Layer 8 of a small transformer language model trained on English Wikipedia (15 layers, counted from 0, width 128).
A neuron adds its activation times its output weights to the MLP's output. To switch it off is to set its activation to zero at one token and run the rest of the model.
A neuron's activation on a vector x is SiLU(gate . x) times (in . x), where the dot is the dot product.

Input weights of the MLP neurons that the questions are about. A number n stands for (n - 500) times 0.0009.
n42 gate: 509 514 522 396 698 456 576 756 800 665 345 440 523 662 313 290 550 641 409 269 450 573 342 344 671 445 527 536 751 500 199 518 332 408 661 595 518 458 566 509 545 557 563 478 609 571 545 564 570 455 584 794 626 291 523 571 654 646 491 586 334 675 760 419 668 780 330 390 311 698 504 469 643 581 582 473 505 423 229 668 288 621 170 473 375 387 625 315 639 697 473 675 429 463 774 458 341 829 573 406 519 276 279 420 763 451 613 527 729 210 669 332 623 765 611 766 577 574 646 719 601 478 357 432 331 451 822 490
n73 gate: 411 734 699 451 406 301 393 533 500 354 319 288 537 643 373 432 500 450 405 544 437 559 399 717 621 427 513 419 133 583 392 379 631 400 548 460 411 440 496 549 389 448 724 689 681 106 680 554 482 406 469 443 334 590 505 429 671 738 407 436 509 674 800 549 324 523 673 432 519 587 424 380 584 411 459 654 835 594 600 712 697 464 478 562 518 388 615 572 867 487 464 482 699 473 433 47 346 379 505 163 588 495 647 505 478 531 514 558 292 482 663 680 528 259 658 422 765 495 762 613 272 487 323 768 269 522 794 824
n106 gate: 555 375 609 338 454 318 587 432 509 481 649 295 429 518 356 397 431 505 558 445 477 434 742 477 717 377 583 709 421 529 121 472 584 545 674 523 394 771 482 214 386 246 615 396 784 524 393 593 286 583 383 787 391 342 351 468 468 545 422 615 605 495 666 196 405 594 463 299 384 832 271 555 408 537 663 551 327 348 975 747 307 620 372 400 377 279 358 329 525 642 532 500 514 472 555 733 428 459 333 717 495 843 731 457 704 391 390 532 481 634 609 423 267 592 432 622 259 571 309 776 773 348 427 247 271 550 353 485
n122 gate: 653 385 609 598 297 574 447 565 592 357 344 596 459 766 282 478 769 460 317 713 371 873 564 513 703 640 606 739 375 659 287 558 571 534 602 707 434 509 331 491 347 385 689 470 429 403 300 491 604 518 470 552 518 527 398 684 573 556 500 453 531 649 345 192 271 769 400 634 486 410 513 320 583 482 429 602 656 310 671 317 319 553 517 465 631 549 369 231 453 755 447 140 675 545 562 518 504 667 265 256 362 701 482 234 628 483 505 417 642 469 513 647 672 346 591 370 739 496 625 433 356 320 701 152 478 750 425 669
n164 gate: 717 31 625 674 458 263 739 292 642 487 576 378 708 349 704 351 529 525 459 670 445 539 422 604 403 608 538 716 666 726 484 496 428 344 427 332 664 574 475 610 437 508 702 500 432 549 589 504 509 387 673 340 622 521 313 475 661 252 391 750 634 546 352 676 339 783 442 483 597 598 663 605 600 433 509 415 709 475 440 547 622 433 721 483 487 353 314 504 509 672 697 371 500 483 672 409 632 357 517 416 272 491 530 588 551 675 649 325 239 386 745 479 589 391 554 624 369 749 368 683 414 441 658 243 726 446 651 608
n179 gate: 405 587 526 404 647 568 629 678 638 342 631 643 469 496 644 614 569 640 458 457 461 901 202 354 526 464 343 426 360 487 446 465 417 681 500 621 409 522 487 387 878 140 599 250 456 618 618 421 130 496 720 576 697 395 478 569 436 543 406 641 156 513 531 751 559 390 427 623 822 428 706 604 642 530 736 601 522 522 703 526 781 483 483 649 560 457 402 526 251 354 397 597 659 351 591 496 806 604 387 405 549 303 801 428 404 616 500 423 384 435 551 767 628 323 466 522 383 557 483 430 288 478 299 522 434 305 466 408
n295 gate: 683 378 450 471 575 784 275 355 450 322 441 522 453 707 479 272 462 719 315 706 538 726 487 281 295 611 555 689 834 534 314 437 192 646 585 458 396 294 570 467 446 536 425 484 348 588 735 386 608 621 602 508 509 660 487 417 337 603 214 760 521 517 547 367 553 500 537 542 714 504 529 617 695 417 416 403 449 400 491 289 542 438 475 805 554 742 320 538 309 450 475 436 492 475 679 297 377 475 508 570 478 565 521 535 445 727 300 587 504 311 224 541 773 650 233 534 613 509 315 407 687 417 322 375 424 459 492 273
n316 gate: 718 215 529 487 411 692 479 420 290 625 713 330 347 381 701 538 496 645 390 508 543 448 517 450 462 613 525 500 376 277 312 538 824 463 643 437 605 395 600 445 366 643 361 641 496 292 692 564 705 492 492 455 548 466 526 534 430 325 609 577 357 715 552 285 363 870 475 556 730 661 349 690 248 424 427 684 299 525 496 517 538 664 567 375 513 369 708 737 568 647 366 371 324 337 530 443 396 386 457 350 641 347 348 165 496 600 166 404 627 577 554 694 513 285 546 216 419 655 457 560 759 622 584 323 569 454 378 676
n42 in: 626 474 535 496 487 586 278 325 300 424 257 518 590 517 611 522 277 301 449 621 866 562 712 270 474 446 790 474 731 708 530 561 438 210 441 434 483 554 457 553 600 458 579 573 677 275 544 305 396 578 295 304 527 773 504 457 607 801 470 450 669 378 320 395 616 758 608 820 918 551 657 474 517 552 518 372 270 404 478 460 439 334 405 444 548 745 531 404 467 408 409 504 218 549 216 401 397 609 663 367 536 627 679 436 320 578 404 240 305 522 435 607 528 600 616 438 478 183 562 655 415 207 543 592 331 526 391 407
n73 in: 465 570 617 834 684 431 448 652 669 536 637 459 671 593 385 319 404 571 559 828 368 669 433 652 343 397 575 52 465 288 593 390 584 449 369 718 287 658 517 750 457 618 666 697 504 161 513 619 396 457 269 377 703 425 557 422 496 264 452 198 474 574 788 134 757 780 522 500 605 415 639 491 674 365 487 465 540 500 509 531 557 347 418 362 392 461 478 697 523 596 622 634 344 327 343 319 663 500 438 514 604 523 683 687 619 426 555 323 355 614 686 414 675 374 242 598 623 424 628 549 594 469 530 487 726 543 552 584
n106 in: 790 451 488 628 258 613 537 457 679 800 318 487 559 444 562 463 582 409 551 358 231 764 280 740 639 715 331 715 592 436 433 290 434 304 460 516 664 547 468 504 736 309 693 194 454 534 244 658 538 708 592 480 572 277 831 476 613 415 614 394 492 672 466 623 420 525 232 612 608 464 720 525 504 381 645 280 359 615 730 322 475 496 504 435 358 611 504 299 439 594 480 676 476 525 520 369 383 660 277 620 526 356 513 547 405 407 449 703 407 483 609 520 496 287 548 600 632 395 508 471 328 516 338 455 596 560 614 535
n122 in: 159 565 280 691 500 523 407 608 468 632 341 452 337 234 505 791 277 889 720 445 486 552 452 353 783 248 752 663 542 342 460 472 664 509 621 514 259 524 852 788 551 698 421 240 645 534 584 556 357 431 473 464 558 383 678 611 268 537 459 558 371 468 730 685 509 434 509 552 670 550 657 421 565 722 439 303 166 723 462 655 379 472 445 715 684 249 443 784 406 338 343 694 344 401 588 337 596 347 537 689 770 145 752 645 579 633 655 385 442 477 440 436 554 481 418 519 234 661 397 378 457 458 404 532 547 300 532 451
n164 in: 356 98 479 603 500 403 513 293 576 387 513 482 513 558 401 203 555 354 525 475 530 213 447 766 457 487 444 723 336 790 504 513 590 297 409 415 568 807 588 564 322 657 606 366 625 504 371 905 592 475 417 687 641 474 371 661 542 362 335 516 343 559 236 696 496 582 504 513 540 438 597 670 563 449 612 410 560 521 435 418 577 262 462 374 373 466 347 432 618 606 801 344 534 418 496 99 525 551 569 531 451 685 679 598 354 487 766 411 204 453 492 521 464 564 630 665 183 565 203 349 535 338 365 428 448 400 623 659
n179 in: 368 457 487 427 329 525 624 256 406 517 383 619 566 946 266 513 757 422 517 521 617 343 588 627 329 438 500 509 500 584 355 478 271 421 301 239 282 672 593 470 440 658 397 458 379 437 288 721 588 538 194 554 518 535 604 645 349 352 555 537 657 351 443 444 719 278 458 300 401 675 687 457 394 521 561 569 504 457 504 357 611 633 487 323 253 423 474 461 459 504 551 583 564 417 265 261 428 363 440 487 464 792 333 625 487 360 330 441 296 806 475 85 414 538 618 675 534 347 370 600 701 372 360 616 335 550 411 778
n295 in: 525 587 606 529 384 700 426 404 262 702 862 560 415 323 287 291 352 838 488 757 558 694 483 435 335 623 508 355 734 487 452 624 533 476 616 306 537 449 528 264 508 596 380 354 508 565 558 479 487 784 367 681 415 550 454 316 346 634 353 452 496 566 538 512 626 387 369 651 474 645 401 467 319 553 913 283 529 277 567 291 492 463 504 585 471 289 631 483 544 455 315 614 324 232 422 573 378 562 305 630 371 402 360 405 467 614 190 598 491 429 524 601 448 463 350 496 367 597 267 571 361 315 533 595 458 464 611 263
n316 in: 634 517 513 692 552 585 608 893 504 659 522 460 370 546 469 434 647 434 579 376 483 602 589 341 483 424 687 592 610 549 450 369 583 749 605 444 440 540 321 639 479 534 309 572 307 614 609 461 268 267 547 872 196 557 784 423 657 372 302 467 698 414 406 478 496 429 526 632 332 475 690 565 362 560 482 447 658 496 549 579 405 353 582 607 423 652 229 305 320 336 440 509 337 452 548 455 317 799 439 609 342 608 855 247 365 406 527 551 513 592 397 195 349 530 364 473 748 527 723 206 266 310 230 647 285 475 647 477

Output weights of the MLP neurons that the questions are about. A number n stands for (n - 500) times 0.0011.
n42: 367 664 780 393 691 604 220 468 395 483 521 277 809 531 450 358 336 552 321 376 480 542 436 412 504 727 341 472 455 537 219 416 362 346 597 661 447 393 922 589 336 638 425 382 571 253 726 625 615 298 413 186 442 514 550 596 584 888 519 438 591 534 487 426 869 427 526 458 641 769 532 564 582 377 552 440 553 683 490 547 527 432 217 744 620 604 647 599 527 504 500 510 287 702 419 279 619 679 631 440 556 572 330 751 410 688 419 632 433 319 552 180 378 653 631 311 665 719 388 350 456 189 668 549 483 496 439 412
n73: 533 366 397 587 442 321 522 322 510 204 462 339 463 548 381 508 563 586 504 594 866 530 650 294 658 329 353 561 758 764 543 428 704 652 492 290 504 745 512 500 440 480 421 511 852 343 310 364 489 581 452 517 194 665 313 426 496 469 445 666 512 553 457 562 565 720 515 583 541 623 344 575 397 353 475 475 322 478 235 451 354 670 712 269 550 582 644 377 516 232 728 453 378 731 594 508 618 335 563 488 512 381 653 603 359 535 717 481 440 567 551 319 424 618 245 493 313 481 355 684 386 395 589 492 632 702 674 444
n106: 654 443 517 448 524 270 515 336 248 387 221 416 533 690 537 351 381 728 453 616 725 385 661 563 731 343 405 504 615 481 299 686 622 760 677 527 481 728 522 482 402 333 479 560 601 436 538 369 404 355 173 742 146 402 514 392 472 395 500 693 179 565 518 491 443 390 526 590 555 635 207 779 668 565 370 269 455 279 427 504 459 500 524 190 429 306 477 640 426 388 644 617 509 701 810 711 370 356 353 491 570 901 432 379 583 531 423 678 376 656 598 531 363 366 376 406 271 569 427 278 940 487 496 350 377 415 262 671
n122: 220 366 411 672 425 910 384 482 494 521 234 325 218 433 527 465 425 653 463 689 367 685 461 314 655 628 393 640 387 688 482 652 764 524 538 439 150 827 688 612 336 393 270 407 747 617 552 683 539 586 455 490 721 629 309 601 328 475 387 637 541 530 556 593 388 716 491 388 287 377 395 313 619 660 287 718 813 698 767 530 464 500 500 397 732 546 495 496 473 280 479 466 560 482 347 352 393 717 355 719 496 657 644 410 617 368 348 350 458 663 829 562 263 478 450 480 778 312 536 483 347 365 444 504 509 726 628 535
n164: 533 533 488 238 602 449 703 718 530 582 449 668 492 330 521 457 479 500 567 577 513 542 523 388 652 608 609 431 700 538 428 727 285 768 573 654 352 522 413 451 680 326 428 638 487 386 526 415 430 684 568 504 495 315 537 245 631 549 354 368 433 352 662 471 461 629 932 394 765 446 354 536 312 425 345 285 324 572 205 573 451 463 382 415 521 557 680 457 409 469 405 216 671 308 522 445 450 663 401 570 472 379 398 461 512 476 591 492 542 487 520 452 231 396 340 577 496 424 643 847 763 496 665 467 437 311 621 125
n179: 332 335 523 415 393 623 598 369 828 410 418 282 119 374 387 393 724 544 580 623 387 439 610 625 461 709 500 474 438 440 286 463 345 496 496 528 640 835 568 279 646 223 400 322 266 623 608 578 316 717 390 653 473 352 483 458 543 527 556 593 667 649 282 483 347 707 737 521 416 513 575 657 655 475 150 585 532 772 531 516 624 749 436 371 593 462 239 401 500 577 523 535 305 424 321 251 469 552 460 551 409 437 447 598 694 560 439 336 384 752 456 705 581 552 512 526 564 237 512 531 372 583 647 381 662 504 299 496
n295: 388 435 435 454 521 551 294 303 655 407 578 540 659 601 442 469 496 500 821 613 178 492 527 644 305 273 625 608 638 407 664 952 184 610 408 362 656 588 389 447 819 613 375 630 659 687 342 528 659 598 713 491 626 333 512 513 648 308 462 464 454 437 516 378 469 491 594 799 726 393 243 589 467 591 303 710 624 729 906 515 586 521 517 585 265 579 367 395 545 374 387 443 515 533 535 366 485 325 516 407 559 533 585 485 475 385 444 419 618 268 448 616 619 599 565 449 626 699 447 426 405 575 547 354 422 452 431 568
n316: 572 480 437 285 431 419 205 441 397 471 584 467 709 609 554 300 491 627 636 740 534 554 534 695 707 298 683 194 295 564 405 487 790 576 421 517 486 409 354 329 751 750 582 388 533 460 477 640 618 492 642 537 397 432 433 287 367 732 84 674 401 233 517 704 416 201 593 395 656 293 374 563 586 352 319 450 682 408 425 508 518 794 377 514 400 696 635 441 683 687 422 462 395 563 411 396 378 14 354 762 615 286 694 508 460 733 664 538 583 564 311 591 570 457 469 611 457 387 553 643 397 440 577 412 547 326 691 352

Each question names a token from some text and the token that comes next. It shows the vector x that enters the MLP there. A number n stands for (n - 500) times 0.0064.

Then comes g, the gradient of the next token's log-probability with respect to the MLP's output, scaled to length 1. A neuron's effect is roughly proportional to its activation times (output weights . g). A number n stands for (n - 500) times 0.00082.

" all", then " group"
x: 366 386 594 582 569 342 509 465 508 424 306 611 400 493 706 566 58 416 673 603 424 447 587 513 424 327 589 383 767 402 374 685 405 407 525 405 593 638 560 796 539 487 487 757 628 355 739 571 498 600 588 590 308 708 686 376 445 395 360 400 307 455 434 518 422 505 481 533 561 437 570 533 493 500 586 348 479 442 499 673 593 529 483 320 550 580 360 417 804 354 493 400 664 582 651 552 654 502 688 348 398 772 268 703 412 488 780 514 636 295 586 710 392 434 609 331 342 599 492 674 511 312 367 502 461 622 487 381
g: 499 629 667 507 414 491 705 524 413 619 477 635 570 583 679 588 567 490 445 588 468 492 423 708 447 443 391 424 565 389 448 515 372 570 452 517 543 602 524 215 504 353 650 485 649 697 399 694 722 597 626 433 512 517 313 494 540 494 357 599 524 330 415 420 376 607 531 525 496 425 553 546 528 487 323 476 699 482 410 303 487 483 446 370 456 352 646 489 567 551 486 419 574 552 362 279 445 520 387 644 606 574 375 633 437 551 583 610 378 467 240 477 598 497 454 716 571 472 465 613 643 344 465 640 313 595 480 682
Which neuron, switched off, lowers the next token's probability most? n164

"1", then " point"
x: 468 565 506 558 296 489 566 567 573 424 292 663 602 714 573 616 504 566 621 528 597 387 185 538 437 448 628 546 532 308 633 719 413 455 668 142 572 483 410 624 518 572 450 506 488 256 236 542 616 584 513 482 180 563 630 434 668 272 529 593 455 462 634 506 528 357 595 540 565 556 235 372 382 525 654 514 547 495 544 588 748 324 482 455 315 538 504 250 349 643 610 577 563 619 578 675 651 501 546 287 400 501 363 487 622 386 762 616 653 311 382 620 632 593 371 613 358 281 466 530 715 449 502 415 439 705 396 576
g: 509 434 453 554 641 446 441 528 448 374 429 307 508 576 475 510 347 467 479 447 552 695 536 539 407 309 536 347 562 451 429 411 679 471 509 532 432 362 446 430 706 673 575 585 493 477 301 456 503 648 576 461 413 425 535 350 279 569 439 682 504 446 464 228 323 574 616 503 535 383 476 271 621 438 441 338 603 456 358 626 498 784 420 504 428 380 559 595 374 494 669 485 565 497 339 431 425 447 423 438 674 476 497 632 217 543 464 575 653 696 311 412 583 686 467 483 515 508 526 609 562 527 614 489 421 405 421 341
Which neuron, switched off, lowers the next token's probability most? n316

"le", then " injury"
x: 683 340 491 553 135 406 579 528 345 415 432 551 423 685 584 306 303 460 633 709 286 371 378 281 591 486 741 405 680 413 553 463 464 434 722 516 659 562 483 575 359 681 417 606 441 673 538 416 427 551 436 453 215 531 455 345 458 446 598 555 578 297 508 476 323 417 510 411 423 548 373 513 688 154 481 683 510 226 422 672 623 454 504 462 608 556 524 379 716 412 634 407 636 628 526 559 496 476 487 745 535 626 296 741 532 350 660 650 764 472 524 496 605 438 328 542 564 361 639 620 659 539 392 689 435 436 486 330
g: 296 723 588 450 451 438 495 522 319 483 581 409 520 625 609 666 388 341 602 682 465 452 520 372 334 637 722 434 466 532 359 694 611 585 386 632 548 501 561 445 646 472 422 664 497 677 352 528 585 592 490 582 575 547 686 538 537 426 407 397 468 519 569 441 633 447 494 471 670 568 530 424 637 491 267 505 445 788 324 564 493 660 539 484 633 554 642 573 360 492 621 375 396 430 490 427 600 408 487 494 468 284 493 461 619 626 326 513 518 565 270 638 679 612 367 382 536 437 608 621 542 508 402 561 544 613 485 529
Which neuron, switched off, raises the next token's probability most? n295

"C", then "AF"
x: 411 428 281 386 315 484 533 510 220 458 428 530 638 576 565 471 536 388 849 535 509 365 440 570 504 422 818 504 616 505 478 570 522 431 396 436 657 680 423 557 625 733 398 650 545 230 309 368 482 445 309 545 271 549 552 577 676 362 474 602 334 533 510 598 334 266 585 591 528 581 353 548 646 532 587 534 578 408 417 806 696 634 596 566 330 597 505 736 752 414 593 478 574 470 677 616 628 460 650 217 312 561 573 500 328 455 541 731 646 406 377 596 548 569 469 388 378 329 455 731 426 331 505 483 366 560 438 407
g: 516 608 526 519 478 402 613 420 486 524 441 413 533 568 720 673 513 428 563 471 536 452 503 473 681 415 497 520 397 565 533 491 571 609 473 664 480 659 508 386 649 404 391 589 621 391 684 682 480 449 366 456 661 561 617 587 590 359 436 390 415 466 500 595 507 393 569 381 279 684 614 499 525 622 228 616 355 688 693 438 526 586 724 582 644 294 521 518 503 483 376 547 670 588 695 436 541 534 524 485 322 598 407 477 579 455 425 497 560 573 522 629 464 399 561 699 623 531 564 278 401 622 550 696 735 632 531 432
Which neuron, switched off, lowers the next token's probability most? n73

"es", then " were"
x: 692 322 449 559 341 385 699 727 336 386 575 653 391 544 560 431 257 481 604 794 384 442 402 545 495 399 508 260 620 428 571 367 421 467 480 540 537 578 349 575 520 758 522 742 661 493 356 523 554 552 582 530 141 534 543 362 550 346 519 504 499 510 492 657 704 563 531 565 660 451 546 309 480 462 774 675 638 391 368 608 454 593 444 221 551 571 600 433 802 558 558 577 665 388 396 556 480 349 562 346 420 544 576 517 453 411 634 535 550 362 476 481 416 308 386 645 457 558 411 623 560 197 416 677 507 717 372 436
g: 415 603 528 555 509 549 581 497 462 498 604 466 357 425 486 668 453 332 599 566 312 510 310 564 627 512 513 425 513 450 571 393 266 562 616 344 453 351 610 478 499 506 540 438 502 439 591 440 540 404 381 602 518 599 600 517 434 225 533 652 659 642 288 587 463 522 374 451 577 496 419 394 736 665 422 358 431 475 494 454 431 727 630 505 656 336 580 653 224 522 479 312 367 407 554 303 342 652 405 378 452 491 394 632 489 592 552 388 419 449 465 572 582 277 594 495 409 396 516 528 411 456 384 664 328 521 603 505
Which neuron, switched off, raises the next token's probability most? n73

"id", then "ta"
x: 613 509 459 404 630 337 361 567 238 378 316 541 602 410 628 584 257 537 607 553 561 309 340 573 372 313 599 398 677 351 547 328 461 348 453 294 486 289 438 718 613 666 505 635 576 246 410 475 472 373 467 620 420 468 516 397 518 543 304 567 524 355 339 459 626 429 404 490 694 519 501 486 539 915 529 953 494 306 440 537 700 606 472 404 385 537 406 676 557 403 737 343 574 405 428 501 590 621 527 559 699 541 349 336 265 227 657 662 474 460 256 437 515 283 644 581 480 452 656 579 605 468 389 492 316 531 436 315
g: 445 640 561 438 546 404 326 446 412 653 442 599 490 667 322 223 439 620 569 457 639 537 484 561 392 495 469 566 460 466 363 470 470 692 493 596 609 358 503 365 543 688 489 586 508 614 620 481 712 596 483 626 531 600 321 464 457 725 530 547 459 531 699 430 423 402 384 461 452 452 464 445 320 379 550 478 515 304 414 415 456 609 623 401 461 549 456 456 485 624 396 612 606 395 547 506 568 589 448 631 480 543 385 759 586 429 337 604 412 503 736 382 335 393 262 251 405 728 502 456 669 471 423 516 498 541 457 453
Which neuron, switched off, lowers the next token's probability most? n106

"card", then " ="
x: 373 361 371 556 547 570 467 668 411 317 400 565 508 689 737 696 279 313 470 322 342 372 370 473 526 380 535 587 554 336 461 505 473 471 471 430 628 254 443 767 398 573 381 426 640 306 463 544 515 685 599 473 185 613 581 343 595 477 355 577 584 453 598 687 379 375 530 604 566 751 335 258 341 547 572 445 447 546 379 468 555 523 466 345 294 521 591 440 320 455 728 731 652 541 416 623 671 517 532 451 547 765 343 528 445 339 684 719 743 337 394 415 638 525 332 815 429 373 573 417 630 432 307 435 349 566 433 615
g: 464 524 709 715 519 374 475 394 425 487 534 740 629 423 491 601 540 293 631 583 556 413 441 598 451 327 577 442 479 377 719 461 501 538 535 454 429 583 609 492 676 567 644 549 484 491 397 461 172 636 621 578 478 499 573 498 616 437 586 593 402 647 560 514 483 483 422 304 417 614 487 389 415 439 387 697 655 665 347 396 359 389 510 566 372 491 695 546 576 412 369 651 441 519 642 475 453 576 590 462 469 756 381 519 396 522 357 624 295 486 655 470 573 488 517 337 593 483 480 583 351 489 367 543 426 568 587 683
Which neuron, switched off, lowers the next token's probability most? n179

"6", then "."
x: 442 389 585 396 592 534 451 586 568 366 374 772 612 587 733 522 470 632 622 755 553 481 245 564 507 418 549 484 649 470 516 712 545 603 463 311 454 406 480 528 440 465 400 558 600 210 318 458 343 621 489 633 198 383 625 575 557 292 563 509 469 496 526 432 526 455 584 551 436 526 170 380 482 703 649 430 447 498 585 554 642 472 461 532 253 619 620 252 385 483 509 746 516 619 667 666 622 380 452 374 411 512 216 611 656 429 769 634 574 281 331 553 601 266 682 600 456 253 475 595 512 415 369 417 417 717 396 586
g: 536 442 586 471 538 396 556 459 473 369 603 444 504 558 493 592 659 308 620 547 535 494 545 395 596 698 412 614 299 420 542 583 517 446 701 477 484 479 460 537 370 378 430 606 627 458 608 361 396 487 555 526 594 275 509 463 601 406 596 413 456 440 563 580 647 336 523 503 519 740 533 446 323 410 435 540 161 392 561 238 657 517 614 300 485 645 547 449 506 482 438 612 558 578 458 568 451 725 575 391 333 891 544 420 475 370 463 607 415 546 530 603 518 607 582 316 443 584 411 604 527 347 537 519 475 582 541 420
Which neuron, switched off, raises the next token's probability most? n316

"\n", then "-"
x: 594 312 378 670 588 696 578 660 560 366 559 721 580 436 727 548 307 486 718 483 594 347 276 575 595 253 492 565 728 411 614 609 401 632 689 411 489 638 378 614 546 364 628 723 559 330 339 443 270 547 475 270 298 482 608 316 612 349 531 529 311 529 634 532 535 544 663 472 532 373 329 542 426 531 688 568 402 567 588 637 451 475 385 550 659 685 727 334 434 366 532 480 632 482 739 780 509 268 590 241 348 698 522 647 505 369 567 552 583 502 492 581 563 295 682 653 402 429 488 516 594 396 375 644 487 609 612 528
g: 491 520 221 491 594 382 546 121 560 431 398 650 521 701 401 536 320 416 469 578 189 413 444 604 646 524 486 446 354 803 636 377 573 463 413 531 371 369 363 544 494 571 445 646 561 589 450 494 388 481 639 671 411 408 502 308 527 490 425 444 570 492 491 494 405 337 639 514 536 270 450 657 378 534 535 485 343 612 446 546 566 416 555 520 511 390 593 431 524 615 379 573 553 631 572 391 501 371 424 450 623 366 509 468 381 430 392 552 593 393 591 584 533 402 437 536 301 594 561 545 635 503 606 456 673 475 501 485
Which neuron, switched off, lowers the next token's probability most? n179

" –", then "\n"
x: 380 427 485 587 371 483 601 596 561 368 449 741 525 473 671 481 497 465 703 577 592 439 480 758 430 372 609 467 747 416 548 480 453 510 590 396 701 476 568 512 484 580 541 624 494 396 306 459 341 505 710 340 165 568 465 327 446 338 461 577 278 443 616 563 481 600 555 394 469 409 293 425 671 562 709 614 447 393 420 558 483 604 318 490 470 645 697 325 406 388 616 540 511 480 642 617 632 284 613 458 514 395 373 499 615 418 831 731 632 447 565 550 487 295 400 687 238 549 372 628 469 272 610 444 493 731 577 479
g: 623 185 482 489 454 314 576 249 431 386 530 573 583 631 343 496 472 448 472 404 526 477 422 586 452 437 439 560 441 300 707 403 581 504 438 482 548 544 362 572 404 647 400 444 631 571 431 435 452 422 560 684 523 492 682 555 608 490 310 484 482 466 560 518 537 684 368 568 480 538 543 477 516 466 589 668 357 643 519 506 233 432 551 648 407 443 529 485 464 537 341 520 606 482 474 490 423 641 569 694 234 741 638 480 458 389 637 523 443 511 529 510 656 611 411 497 464 419 536 648 605 432 174 401 579 554 509 704
Which neuron, switched off, lowers the next token's probability most? n42

"va", then ","
x: 502 486 425 432 398 485 515 468 195 488 481 682 508 520 534 347 376 357 453 735 436 242 348 635 472 595 819 518 573 470 539 458 475 556 185 582 650 443 503 541 423 795 659 630 567 338 471 460 434 392 367 753 206 414 457 384 512 384 590 616 507 312 381 517 475 441 545 602 589 470 425 426 512 295 682 835 534 277 531 542 530 399 611 285 384 746 507 758 687 605 576 406 430 413 558 650 468 348 442 497 589 660 499 810 497 505 658 638 503 545 376 457 570 417 444 344 369 522 417 387 639 479 309 519 300 576 415 466
g: 442 289 519 564 451 488 326 683 524 609 457 503 610 517 337 595 593 581 550 553 407 466 311 374 563 496 485 649 583 579 464 413 511 398 380 444 392 540 586 571 508 590 419 347 671 487 180 513 397 599 613 406 430 455 413 505 553 434 353 639 590 521 363 552 393 405 646 566 683 415 543 502 481 324 747 595 570 542 304 553 693 384 417 491 549 637 474 619 679 290 499 345 437 329 430 564 432 593 562 269 509 496 503 520 336 658 607 366 536 350 408 489 596 452 489 541 467 289 494 649 554 371 513 597 557 504 367 667
Which neuron, switched off, lowers the next token's probability most? n106

"age", then ")"
x: 461 416 416 665 505 605 716 585 511 382 329 836 437 561 582 429 372 536 457 571 155 570 461 575 538 399 520 308 707 321 580 487 569 445 548 313 606 281 450 734 504 462 517 323 725 448 484 508 208 847 611 547 331 495 530 488 631 433 378 837 446 556 789 483 537 464 670 610 873 610 437 503 528 514 473 413 513 307 469 541 498 438 448 397 533 691 490 279 507 417 547 795 488 470 684 696 629 573 729 345 612 428 444 654 751 450 697 470 501 400 179 485 557 538 501 719 389 339 454 516 657 464 511 384 381 571 436 440
g: 447 297 484 594 703 283 455 707 400 622 492 503 393 603 512 718 404 610 539 735 413 509 369 455 802 462 665 500 517 314 632 495 491 415 460 420 570 523 629 459 466 502 419 456 621 611 566 442 557 475 471 420 522 399 492 494 646 431 507 546 599 502 542 550 404 428 507 586 482 713 630 553 530 423 803 592 654 506 491 486 470 306 353 441 319 334 596 564 509 661 531 530 449 475 329 458 424 430 466 374 505 780 445 515 384 468 731 553 582 531 587 561 610 589 286 445 461 365 582 578 485 491 619 552 499 451 435 697
Which neuron, switched off, lowers the next token's probability most? n179

"fa", then "ev"
x: 560 474 469 476 478 340 405 375 168 411 600 676 562 493 598 462 525 544 636 789 492 401 361 473 454 437 720 383 533 403 520 472 461 432 416 427 715 536 559 582 429 576 665 680 598 301 427 381 645 504 564 818 307 577 489 390 695 461 613 623 527 377 461 406 436 499 614 659 867 394 439 428 471 412 625 899 474 340 404 676 658 420 662 288 339 672 578 519 720 672 491 423 415 495 680 633 559 509 317 473 425 565 529 591 514 500 679 738 628 483 387 383 399 390 614 440 245 351 431 463 587 578 351 583 378 505 332 354
g: 395 422 583 596 485 510 545 469 449 557 592 586 433 504 640 648 365 367 447 618 312 419 425 551 430 484 435 579 636 712 402 611 460 240 584 366 453 358 376 280 542 431 425 552 355 641 567 508 548 455 548 483 768 610 719 450 635 546 542 543 587 763 550 539 553 446 604 454 384 478 382 555 471 609 329 418 505 448 760 512 425 454 505 384 440 482 398 545 537 308 397 514 515 725 494 610 532 601 597 526 372 417 367 433 646 544 535 679 447 393 456 602 473 478 653 408 512 661 481 467 341 483 646 655 555 370 420 243
Which neuron, switched off, lowers the next token's probability most? n316

"to", then "/"
x: 438 548 494 371 428 545 661 481 292 277 368 502 435 646 675 378 324 346 552 547 458 492 331 377 559 366 808 677 541 291 647 514 602 447 472 437 496 304 548 910 481 641 439 453 133 479 668 482 573 423 733 482 351 649 537 442 531 637 709 419 406 369 520 346 490 287 560 338 746 412 623 220 487 381 645 493 552 363 474 517 557 631 434 377 395 628 392 466 508 350 438 644 320 445 672 594 599 579 571 633 720 599 509 547 399 327 642 614 630 431 538 478 532 291 791 561 350 576 572 868 693 441 362 469 430 568 476 396
g: 566 553 540 439 512 482 432 585 209 314 246 591 420 639 389 375 523 543 521 485 482 434 506 611 524 402 554 493 474 481 619 544 419 496 560 420 845 626 466 641 541 636 535 499 560 297 284 528 559 619 429 341 400 502 590 556 399 587 495 583 266 666 525 463 587 459 432 641 502 383 443 720 444 372 422 689 465 392 306 396 462 290 633 428 447 533 662 556 384 420 512 231 544 482 524 523 431 273 451 528 319 415 543 622 554 489 702 579 461 505 445 498 396 579 381 533 552 613 373 563 593 628 417 564 561 477 555 541
Which neuron, switched off, raises the next token's probability most? n295

"1", then "0"
x: 295 617 562 600 327 635 570 582 672 406 368 736 532 660 559 597 530 667 533 577 460 425 85 559 451 440 605 436 578 370 619 706 417 413 671 200 490 511 481 577 562 469 463 474 514 350 231 558 505 525 482 551 271 577 570 438 651 296 548 796 365 473 655 516 623 434 647 596 666 560 258 559 426 558 694 528 469 490 609 617 799 412 362 446 454 583 454 276 395 559 576 520 541 548 642 645 655 560 537 283 359 524 379 441 737 393 740 505 526 291 254 637 572 563 510 605 316 380 496 561 671 443 561 398 520 740 403 694
g: 386 626 348 440 568 442 451 641 567 438 451 702 423 467 565 596 526 399 428 453 525 518 403 578 617 429 526 447 413 687 491 643 610 536 636 619 577 245 443 670 435 485 455 647 457 425 601 279 394 629 635 631 322 624 287 548 511 526 584 524 446 378 434 638 506 419 514 603 232 393 591 410 552 538 511 369 525 523 201 512 464 667 356 614 352 286 577 626 371 505 421 590 592 461 505 454 319 493 526 373 579 594 511 397 501 539 549 563 473 346 512 523 350 402 343 403 555 548 583 647 403 596 281 289 610 518 547 490
Which neuron, switched off, lowers the next token's probability most? n42